Layer 4 of a small transformer language model trained on English Wikipedia (14 layers, counted from 0, width 96). Numbers have three digits each and are written without spaces.
In attention head 0, each number of a token's query or key is one row of weights dot the token's vector x plus its bias. A token spreads its attention over itself and the tokens before it by the softmax of 0.177 times query dot key.
The model reads these tokens: " the" " f" "ir" "m" " became" " M" "ur" "ph" "y" "," " Mc" "G" "ill" " and" " H" "am" "lin" "." " Th" "at" " co" "mb" "in" "ation" " last" "ed" " until" " 19" "24" "," " when" " Henry"

Query weights of the head. A number n stands for (n - 500) times 0.001.
q0 (bias 0.086): 492675605500431481333389357511545607528385363543736545722568594558524621722395360504406364523311374411382809248414566642282470522512507404504507454422705427604337556423679617296488634353173554632569354310473704476357541484464424406461551755378620522402586520476646465762433731531634437684
q1 (bias 0.515): 500556545313583245304622539570611390645520405654561590649517817572356192614556303600408496559500345480691469546636645774383569380319713276404341771336528567447379459424428235557500547940417574504353551594610680496500314629452391546310476440706508504459116556821479403500619562478630362509
q2 (bias -0.199): 418399433736532435482711509290637440411475577348229367420121678599637392537435461641338522428487255756665540391454488154587479476679280598298573444753366563810572318500650579620556512555241537582598402504423611596465624365476828605316301285483343549508517356377671401667742401443618517456
q3 (bias 0.633): 612358387472520638622526641789338304536393423604484562538508639483456383307509474654112392449403465409694438601775435487349710415447635290424702539570439373491301454491666626545264488518538477418683620588259545868814684395508327492320353483317825605433552675434295315380571342382636475395
q4 (bias 0.233): 666332472393562442456364615466407525513337562388528588500431647517325693675458424234645367451419318448556470583359650331491476547513354529545609504302504657646316348809445355664587432874532266525434781535716737407607420551345436484380760250698235344386568551381649363318625688492470464281
q5 (bias 0.030): 424336595555507270722444496460546496470483554696556581238518548605519544677408438247586653482529315434643612444705672655477590483489521265657445533485462492507642433583771603448265653342298500551644598386362594470429516334710474223464497606316397418646655511537572493522496481603655490378
q6 (bias -0.161): 547164337685436560730614394618379479349545532663598243629244578624430673722470846609625362347353596516607390574438285504368681524618488602529367628269183667416518578309666299615402351591320305521619615568689504592619445535544814395628557311356340589605544190487632419479488541439609533474
q7 (bias -0.003): 837378336779625331459575389524433299361409702560409600265673727565376535492609387638354513372547539396500535520353520556468711321562496599344431651846553350402623724573459563612358579418546444275410264532246460689580579710424389483565206491513704549542320693637603263380483808592518525146
q8 (bias -0.135): 609548394566578725435407337147265302586386520470573370662603526457388482393635456490500471314528478754708496332514548317539538620423572536582537619493733656403538308360541573503547596554440724594550561554518282338519403515412780656475473373367454340603412485430554601551479744544452524346
q9 (bias -0.070): 619426592629338166327348648636580475449343616404457468712258617669420653413359371616384512667314680231370500395452484529509461275655492541331562529567648465258374381463422643294607624504552576422557271420590739395517544525608475452508547504618567241617433362803619373533612803262504429779
q10 (bias -0.300): 336483517688563457391318668477424496467602550556558810458528518432555478531601435436577496592629185363534555532548449705546531597551405294350313368525456444592267455309413425524706513345524508482708426444521334464731588290613548552489399411458718560232514565398737539656434725514475479626
q11 (bias 0.124): 591478276483652464421504606518650330376606467618466316515379624635720488519612829485455424626508532321336578352608477468356549223791572460500224587625312579393529500539571500592449348445477375548669524596552722706439521665485480578302244858370659433523557472626342238409461249621565481419
q12 (bias -0.099): 464508835725732556416295529456574492408465384660477395449292512512504443546314168530591395587551557558488595307469728464641519515549466548567485476268762593595521384401182485635696518513465443347341815403440259390389625524328504390272511416480602379665427578500608732636691365256443485419
q13 (bias 0.620): 592362485330540701472512595557493424640437608418386656418534442504496341323274449471366500371640621567448338301668704435373389402645412228590547492559383771571387348729464535463600458752556692646492546639604444492437409703353480188442536558283419797444680476547664619592422747441410408399
q14 (bias -0.325): 209396428594459419662507462463591497472561487519513649546733361400538416455398473358617591530382378632657514403448722640486404509255545380385619406612579451680574561357503491510407472709497544235676410646503441589593514595453545477821418607397625365693337517623530460430510528544476429500
q15 (bias -0.274): 385373692832319552650431464645289233316621348474663393473423396654751552413548424418656524539697392542576325514558343539643530500500451685604485539644635791427504591574411612477610579500419234267531394537437373411533415504323496778484470528559316441589295709480535532362469596235689413228
q16 (bias 0.034): 562555729433359368512532456571264515564578507611567507568530461307786562485352477703551741454618716552348818525628702611475648252287581354383554450363449374747708597611482351396515504696410412562584269375384568618631525429587532368434602403404570591443488516492565415111436272441571519426
q17 (bias 0.013): 511392719393841382663632485405454643550676438610348450536453511375314623542466250639451448595504223691348436426658469595421447646605563449402573467485479613622562518434556713585404395414414356555500724497471382583583579406572595374268297319646574417550395410194592533577607585669331585507
q18 (bias 0.107): 528473508561538537538504512493441383601597553575442680334651680699833402461348508344550675408532455473473558467595585605539679527446450472421534601158535295370295309677366336340447589466480641484580577368520168479650330393318584452451661606520773508627714698546689577278575103747314613627
q19 (bias 0.203): 524439293478526435445554624685543440366577353463465321390673463379483350238207435685508585500330308535635587719660279544294377473414576548283440484545424504554432395324519552245636577904324648282572588701480442685599340516639496406632401452695581368673480443578588424572293445770656558524
q20 (bias 0.128): 459334795657626519716546419586623552655647605285471460522679394377346379604273560641532530467606606518647850473529574559635400384591482519540812418640365453253653522652366497493522288282398593496356400441362361458388552538671438434448542436385466556387416645270429481418500441382511313401
q21 (bias -0.413): 602525478504604368424513338551433396357491602524399538526362527382490404437454570528336342643468517402500686521526335533336513670487338376642494329470556372642168639647429524708539443441545518625331340537556561584534849397583493417670584352516452463555403430584409585549296600587554550637
q22 (bias -0.501): 525430690297427332605482354392421391544384463543303438524483540397453611449496507637587468528604381732456500506538446535587490520554584588357493553478527545628380538437396318561635653793538323696479405513724555359537748208447665462248517496373591406347525373569722223493652545442688674507
q23 (bias -0.528): 418574399312528567723561485390410393369479563438568532428726417478534500322459816332567463460639383425489477240388391356290504556595528478700608448406623300723512593578514316639485391240384468448467611600232354606592687534556776493738496433493653486489719436443648552619496590545508368277
q24 (bias -0.149): 353643500776305395655476801378656340471491464394482463491375711344383376364265457478513685453426731391373695315523500359697990621235513472458549159712783271661500532556679543523476630069574181614420392531533490370505617770717549583665352334425453580671601312291509543467528754303297623678
q25 (bias -0.150): 418591289634573636324471632687628642263514617543633538521563374767478658592378565607520468546510384479452449487330615567405196456863510450399289571572503260493579308726574552380592591741556442686677404487557489369441508286533577632400513418461510436392525420464482507539427504467540414388
q26 (bias 0.015): 575533412576485393496460665330245773626511596661538527492750480445363381628369575596500342488704140625327270386496478480286383726672414457442729386484496591350752227566645615470520590446531466496808512693406545524464479468408391542386310602453453356296584568617484590422439608344532692388
q27 (bias 0.283): 312319575334424577392426513531413458566439600544516889525563383278658345488621414408548311580395404742688614628488780755414684544326472385856560487353395522429531418500686571693509535242762523594737717544534296413579303300723487341381334637314508436542400552605517398828384383474361447383
q28 (bias -0.085): 352620589526381444752594439482612591525458616715340542376480621556533576622516303597290224599430334753580381507620330437262466511086659722660515472565526496656378596433560412458540660513349587432654345515512355577438491411641615492353583596536605609746792199333310432516488357500618404330
q29 (bias 0.139): 271487340361473600413412515368635479674295530623473403604588518482577450503663514470311608528539613448661603666472480464565565463296558236307658643464453410548684369227321421579603415458657578597383468609500493795540500671630788517500480428472702443325445318679404421628597470500551469500
q30 (bias 0.106): 764400557678644250280338880547372540508693356507630518489532507287417433634455467517528526638504410574472364310329392482668479438354629621594414434310559481538624518566562285369577574399493520548598442309507390620292354612507417582628583485700413569407619646470485430423211492452481708485
q31 (bias -0.424): 438383440652339659540708596427533486303424587442490607513470514528443566540441671406519704585625532520626532503731549483732431458496683490375668655518585750571329277401520497470455563332345249472449503657645607324624592339455408517565363490175465471335475465617312531462490645605479464594

Key weights of the head. A number n stands for (n - 500) times 0.00097.
k0 (bias 0.260): 621537550388565695618403810695563479742488411504438458424648435487478074302430456646126327479466526185421402480450390376500467317346545363580338698623549373576709359646447753400504634582576912656440603708336531487491324627613469757625525452449571524454526742275410522324580495596368285548
k1 (bias 0.467): 581460438523457560902609442539486332595412417507392394627562600571529557419536671264487465556583640537612315535654436493767432480594369461503649613410356630686377429412353419534588439440696454408570461565472266464809549360378424579616520546518471434459299511739216468651476571428540425690
k2 (bias -0.337): 536417097534519484454414463731403603215458534593767673527640343556467496332810564294432592528488387462370492637376564460564462725443701405551194603666568550512248642449564299412595547255550271468524532378500682707529423472507488391560677556476700463414496670561607313524280391581626546464
k3 (bias 0.411): 445424595624361265715692448308467204288317552433455607363679453589264564370405573652572641340504197700565378508574581487718598364327654517500456772651682428588581434259387625615500282495380246479513390496372416413828523379623623483500254538656419368550426197857525504547446563465327406358
k4 (bias 0.500): 600369399409410434682259543468455339512290384625541496406613664350555275552465726591398485649560719759622547430552697508471400569535610623470522500500683536520305548599336454496554574235417396427752741386385480488734426430529258492289183535485591627413739488433435304442578459531469293359
k5 (bias 0.050): 626343540584656548488599606568338585392422285500418353612420466556466272571526440493221362463536440375553557651367331467393479608598451677718385737455742570622636421658556449415522405520482544459372485582633508409382635741348706627530465526603591608761602398447500245463335375575677628737
k6 (bias -0.306): 462627463536650678625375387539451534092342536414613541656417556420392692294611440567508411529720440431484543397242488336477294651646484483301777538603692687574460398622269380415849454679463170445425399539255662461674962513409522616361380314458450556380328474517609508454508629723453569603
k7 (bias -0.147): 245465457423363428597629545509427520451630513405637553348437600384339709565493545542663643234640382503422587509546652635384480574542406558473376452348365393384579641338269631510351310597351485612510439333561521386469635417446696430744407500443528522470393438528571473619365414680697611524
k8 (bias -0.283): 287538550658236452716504285686671500470535417626402422343716370522737552609355537234431511507572522285409436487429312759246630545586427387475338401519472488667697705445393591493485332655575488482511515565328572425568681519503511410511649368540403289493563597553361412613575589414515430630
k9 (bias 0.126): 671539326386560690572380741476430790728591532578653515692552416405449534198496638661564584594433488602329297497471752376662304428322583421355472455338478448445588259492543497336621510416530603443489462479295410663527386639606469393458450656308362443585419488527274690398566468461693405746
k10 (bias -0.262): 670677568347662538347450436443752490399636559355560691530656440618425483460504560402542423352520638433463482377315480376474606497376319403612598237511355376579748614590503443587524560562426556531514479294396493404386470482662375653645405524545465673324807511486600566334426365419631503648
k11 (bias 0.322): 634528496568396399582637531524439393373383552614450540380311444593660680236477526409461515272657492643586672719446722515464532640458514522485507619440691371381520188600352483536511663665428367370489519517571681356534201519403623634578553459529456486635023587485555478511345453583307589511
k12 (bias -0.155): 523691243437405492484297500504289589407258536471329665455641374500492410567571594463471391404370409313664648479428467535318761522369470682477464352504570242440590395658577557522171408512458530391662508590325685563656342642569191739492522726396599438625480365719500508411417770472710552539
k13 (bias 0.424): 469195417420529383439588320579549504641414558518090508602447480547552673657587791683463465500481195362619548468455482778566299529575544461473562640437459357496529665423588471526671372479424618461635291713527552349576450358536628675597574293593418522447421540488322282496591291722694306650
k14 (bias -0.422): 407603740565311833636475442314539701513457648684643469658437430504454602566258463359534447528579628372566413379539442275733438424554423512734530423463569509600615637440439411379423604247595610403299266372476294232304565442663546516573504796624404797631537455620323524250551496479516733664
k15 (bias -0.477): 430633327411543371365432606504636673165504554658318612411468626587704387595433421500652679508212605408587589406697418290487655426424413372399473153542190426718740592401387481508442625623540424541713731366248333458500691643546380249322347429373413484621517479682352525657480409458538703634
k16 (bias -0.241): 569417548764335408472497581470418558408541445524525513379564295582356543491440394752466507688426550541475416453544438409333491321640398314298506595530683493345324544468367578462510485400669667621562581673549402553369482497347379462634385530523473500730420390590698395520452270503373541633
k17 (bias -0.180): 376613391366465695461280453626620545418318384807381756528739521401118508488772345457492375439739496289544237447476535557504476621538319496536519343366461557730526416291445542520434538557492487575635393669678629538606518315504555629570661475312327477363874496682434380652279604319715472496
k18 (bias 0.518): 603503432409397456361677444561272296667616472425528656675468277405319437447548663766286441576500548454328519573632503518301655490455375369637479614619410496754542557420382490634522329729614516526296285480507682302428531332319583597390458706547403503647414369466464335526717589470586468481
k19 (bias 0.300): 425366678516667638759279412363514611635447751545439511645423553556370616382609470237388407412533227453479309642464507567381450619413366678610538772545465672438551593437380411636426681346482516507651355652437546314400504424479611460619627664459378518642466432439441671326605657318693611591
k20 (bias 0.524): 534364597392349407475652412557306438568441384404391463607571507359652552464507406626626452429659650599378281625480631551331497607461565421513297744462396435422540470449536383404466531617530463583568497522476575553380714580513628493740565407411500484672728265750120448507503424451451635399
k21 (bias -0.662): 425635503616543546606443407557566710402621433440481616538602411529537428590451523350552425567618540606456553370399457287666488518503546704277716406536617418198627506484485643334448548569611676493510464370526520397436416431409493300464672608603379445303404427384448425539598288361669441599
k22 (bias -0.419): 394708450546369326344231626477701668350443210689415578388757534534522491504534547408728760517500539471504561165570456344342524492509468361413556441371625576553134471445312496353479771608645454572542593366665395638155455629207212566525476619429496468351677474539483466597327598590565777607
k23 (bias -0.450): 397654637586560473340185422427552560248405329613325632481373450500504519682343561689382347609388488555351461179301464421480562547581431462697571291508460396320536489436590660449500521729419434451677542320606453395289586558461708507424586698722348504504508593286508291617338348461423515330
k24 (bias -0.249): 644500768560481544336316713573628686678542616363477434461637492608766186500302315324511580512348447358550684467519474524564576451293629456305526428581432462656601419698447401320524489715481634820587496245349488589537483346675393500468432316405642613597508532410619114560430425403610565282
k25 (bias -0.119): 736540486546610235395416460431324426633408413497647503566360698461463406661669637520530493606262605541445625374254669659561357638529503635580443411431612601224489428681554513383447428474441415307277628655696541536460397554567548284557368575359500446549435594588511671500663605344653483601
k26 (bias 0.038): 337354492518732333410475341526681597698488203466593779227436430585433389738669414531439378484332570453633395434362531666569539638628434759903561614393519530508354441379627560594618496668631593598444496590480652512320160636603370572597492484560196688540570401650334427512413440393533414665
k27 (bias 0.529): 584358479504705636639609526338532562405616486612451496436565311354741740482648618455462614341439455342496470483632403547551479179478284507647654540634413519519581518395414443486686302686536389610605471561489382519816614548459579557789320346489623510500656448567493372453521465314373233545
k28 (bias -0.379): 299627827315623636375332576440417594436539339477261508783693620520319430159653335512230812403404159594641614429528465358448633430329574630448596422600512634678289472411554429433451650470600496488342394614197449550454522637462580628680620648500429342620587617567561586492635612554421461562
k29 (bias 0.387): 507500819590463518753537298192549337322556517446451493543422334515590640291504765466630434432736515679517594583595396735465472510589604623514469409422514500406282353392579420507384314554582346405626449443489251496552504537500421728446538712550659332710481541530525504616390381470530587648
k30 (bias 0.277): 527421593496600576452516484504404598595515486274544522693407415519394458602569558511292477575362678566573566597360468549407489378601251333347454709639421504284556280647417716548648302504381665527538731535234693593598259469536402656360450511451417532552260318590829561337566384523527215558
k31 (bias -0.592): 670609582533525430492299405397619603248423558589489683560485477500753570500418278442649573378579406641570456381406617282709478496535511596598290361531694500639614864450627518507581694374609404199359247411512440539421673492414413421404350488649367464338292406476404458488380293527712641691

The vector x that enters this layer's attention at each token. A number n stands for (n - 500) times 0.014.
0 " the": 350745474550554496462214314426666671113421508616538483395487562513540525556527371502663550468564553568651529386458459126461469476453586494504566199621413634508555642407410433632492627571532524451508563373534523552448634530452402505472486491463420523345575562506491524554442411548583751474
1 " f": 440847466522578560466253453463638713091386511669518500436485543551505586519532391485733584464618579558568465300519423215462497500497536473495558178578441553498547565406510470555518670530547407431463572407531413578304674582437380434368447486452411503336518499561540478573447468607566746488
2 "ir": 420814482515532545414209459480723654055446485632567647500518595470506576544455427527692563450569549518529509343453486146421515525513590451465583221551422668552523601417474517504427587521513440390458604364519422566364740569394405455385494530500378543389520478549470461522446478602566769475
3 "m": 440876438511534548435289437454712704076405514644559567488491537473490630540561401496664580431618558512557489267487459235444548512498527453500554223552442670540539575472448515528461610547521458375516551373585397587323713545429357425365442528454414526366532499490532500567469432546554774513
4 " became": 369773482529553547409174415419698711045411504626536497509448570526475588525508461518695552475552573556556508329544498142417501516609592499476581189523462577571592626434516457516490638538558472461505584345489482534366659541415328443424508480490471537373552456493517461520422425537547761488
5 " M": 436759425491547556488283431445669676125391487622535520493517563577514585538531377494747586513569565513564469309524491181436597536459531485503516168590456596514556577405514489586550605530499457393520548370549456596297681551394317477341411520415417504358534548475520473570428447539584805561
6 "ur": 456750444525566576411253464484685685057494527655554653495490597511529553566461414498676554478545561527603473303478501135412522548521563423444528190568472704518557594413471489482473645530510461377480564352556420524384678553431366433420531498454378565355529483531462471532410456540529804512
7 "ph": 424819454525519544446232461417685740047455481638554601507518547564550553528500419444632559430557593559575491276508481186481573503499541433517510209566440637527532580399487461519496608548495468390513534358558459571308688568389333465398452556478438494354551508505508479590501454583510783449
8 "y": 401841456484524532353215445487681720048436523593538610507516620522514531532498425470669570454555573564540514280468469161466509525520551451510509277553475700549532630380500530526451630527497480412540564366514425590349750552382363467379509509483383549393504500499496500546405453574531775477
9 ",": 376848481505544550470273510471638709010386535632502542498497601526518589524506416497693575517505572531603507330505444158450467474530582488527549242531462625546576546436484510550477634531511498450522564355517478554279720549374273455423498503469429518336521517475525504534417440474541792504
10 " Mc": 345764492470598546451208452480605666093369458661527543452538518591540581574518418440692546460508570505530545397480528184473571515506587496530516156573454599509557587342524473527539624548511438409562581343485467547311695609398302448387432518457405601411504512494545455547421488552508758525
11 "G": 406784519533568555429241453441643744081401483627573574528527534610489566532481363457658563506551575547534529328532489217460585520483507434538508237591463623500505634422461471460480664555487445407502603360521436612325674556402351505331510518414404496367535491502486486572432425498514796573
12 "ill": 404785494514545546400231506429686687067418497642553598468489525491527569541496365443696546439464600544536493349477507155471498545549601429499512223577479594502535593404496505483458637551498480395544594352519413568353706608360369502381496535478432592347528497523498485541447446590502789530
13 " and": 393767517485550561412242472470643722032436554659478525496511598558508556539471430461712578492539617526627507313486450111468512520564573460508548251561509564497579531420497474527480627523537479455549566346533469523289676552414322452417545530453406522340531498490536481540368444467555790446
14 " H": 395788449458552526438253446453649670073404527678555557487512596580532560568500364494657610493564581528539514341498482162473568545459550504549495195583457574502534576376512516535569623519500456394524594382500469576242666562370326468327489532437423549386520536497513443529406478545564734560
15 "am": 457830487515560530379279447482673719047421456666549609458503547462531540492536391453690560466539540490635514300493481203427586525472564472505540263582450627503543528448500537475488625532488441415504564318561394565325712582394330460384483532439439579352508510510520487549475421548574792567
16 "lin": 404759455482552557387208452480650711053426497616540581479465547483535596593492403478710565428496591485551535325486500213447551499498577464491527220592487619519536571449489515415473668549512491387531611367501390543335719575394348515392488565487418582369548455527517510554380429562537792514
17 ".": 351804507506575555443216524517665710073422543674523564525505600529513567517504406470693582547478546545629562343444434155452484490486580475541519219552466603498554519400488463481442640532525452434513603369498500542279705579406358456392461498514440559382558469478475492522378429505575767524
18 " Th": 459783457496557564419166482444657648129431456652539570464512600587527547515513350454740585487535588569535539338532485124468510581547541443541524195602446509499568585406451484502531610512462471447498563385541457574293671546384273501391503515439470533388502493480508422538459455575572779575
19 "at": 440780436520579540393243464447727707061446483655528632532468598468511520500504371453750589464542579540584523293485503174395558537489549444461526250559446612483524578483485491430468633533526484454533544376588428562313656585425346440426463528499403534355508542487523493571457430585543778502
20 " co": 400809492486558571401198453504689716128426550647512516442480531583507536527498386478676621463511570576623551307462489155433541503542555467489499233553438549518517577433493483490561641511574448352496573341578441607338660569474346442423485499399440550401512539508498455538377518544577809450
21 "mb": 480832467510581575364187468424701724082438486618515585477489560493509583491455397446710563462514580535567534307509482251452570587491548411484544223563444608477574584468457460482493649526494477386495556368585417599303662574422357479405490520458425528334558499521564438584466466566512763493
22 "in": 407754444509560565386235449472677693092442478674498594504463568452526528571511381501746571455509583518568520319443481167428549530524550429507517238582484644499538586500493532416459652548513465415524587329539387534310704575439344429452472549484416561356495499527564509506408444562587772537
23 "ation": 374779477520572549361182487426691795033477488600509520482526577523491551496530380492709606487559597507549545298478457199414504510564569437525487254529469621489512577493471540460462676552523449412541529348528487554351640588459330444424522505474399575364549513517509472556420449558508775515
24 " last": 439815481525569550391130453434667712064458499631562518463474567498509551514523373532739576474490563567608521274492525190421482537545580484514570198563465518539559583440548462438428599523525452473501589425509430558305664551434321483392532498467510556331482462477533457529436495567537784515
25 "ed": 427786495549558579354163422434645714078442536621498586506448564488542542519488389505737603512529577501560546342506466179432529493568529423506528217560462588545563591469497507434474661534513474462530545356521456538270643598421320491392471515481429571335543492494506495560419441604530774514
26 " until": 399850465522602533477150463474603696093430495642542495497453590533488528566499402478701604499478590533578534338507485149422474487544588465483541205564460475543561532434493462474477638539570423469580603388535482499288650626418319447422472519491438600377573479475542499536404457493546790486
27 " 19": 406773461530585563463173494471691712096420500580525541460476617499508583579491379553711588515442558529563504310455466136386506509521583485513511228574479513507519557456507525510520593539541453412496590355519456540320656580443328484335499508483411546348535522440519515538412519504537829605
28 "24": 438809447490561540356186479437668769085423460638546539438504636530518567547462403513683557516491593549551513354491476205440497496517559449544532254579468576509529565504494538443499631541559393465512589280531419565342647527414326504368483489476374548331565487458533514584481461502550765581
29 ",": 392852486500560540443241532475656729034387523616503535499498597527525543542501424497675592521477573537585528320494444183452475474541578476528534220529469620540576532471499529521483622520505532471513565339524482575254708555389270441416498510457445542332532519458545492530409441461537774502
30 " when": 411826506513586531446171475479634731040431445648536505488486590556488531542516412470662619505466588521569514326475471158462534506580603494509528165559465517503580520453525456498495592534578469525554576363535465528302683596392298422435470496492471585375556488440537495525444425492527766459
31 " Henry": 371799472479553503408173470474652700060386467656515544481536583531549536566488447477661569469480562495491555343497552163465489544535576477521580148558488638519539537412517541472497616516482499447517622318475490560323660597401317508377491514448427644384524500480533460536437464539552742485

Token 14 " H".
To which token does it give the most attention? 14 " H"

Token 15 "am".
To which token does it give the most attention? 14 " H"

Token 5 " M".
To which token does it give the most attention? 0 " the"

Token 9 ",".
Which token does it look at most, and with what share of its attention? 9 ",", with about 20%

Token 24 " last".
To which token does it give the most attention? 24 " last"

Token 19 "at".
To which token does it give the most attention? 18 " Th"

Token 18 " Th".
To which token does it give the most attention? 18 " Th"

Token 25 "ed".
To which token does it give the most attention? 24 " last"

Token 26 " until".
Which two tokens does it look at most, in order? 24 " last", 26 " until"

Token 31 " Henry".
To which token does it give the most attention? 31 " Henry"

Token 30 " when".
To which token does it give the most attention? 30 " when"

Token 13 " and".
To which token does it give the most attention? 10 " Mc"

Token 16 "lin".
To which token does it give the most attention? 14 " H"

Token 28 "24".
Which token does it look at most, and with what share of its attention? 27 " 19", with about 20%

Token 17 ".".
Which token does it look at most, and with what share of its attention? 17 ".", with about 30%

Token 12 "ill".
Which token does it look at most, and with what share of its attention? 10 " Mc", with about 30%

Token 29 ",".
To which token does it give the most attention? 27 " 19"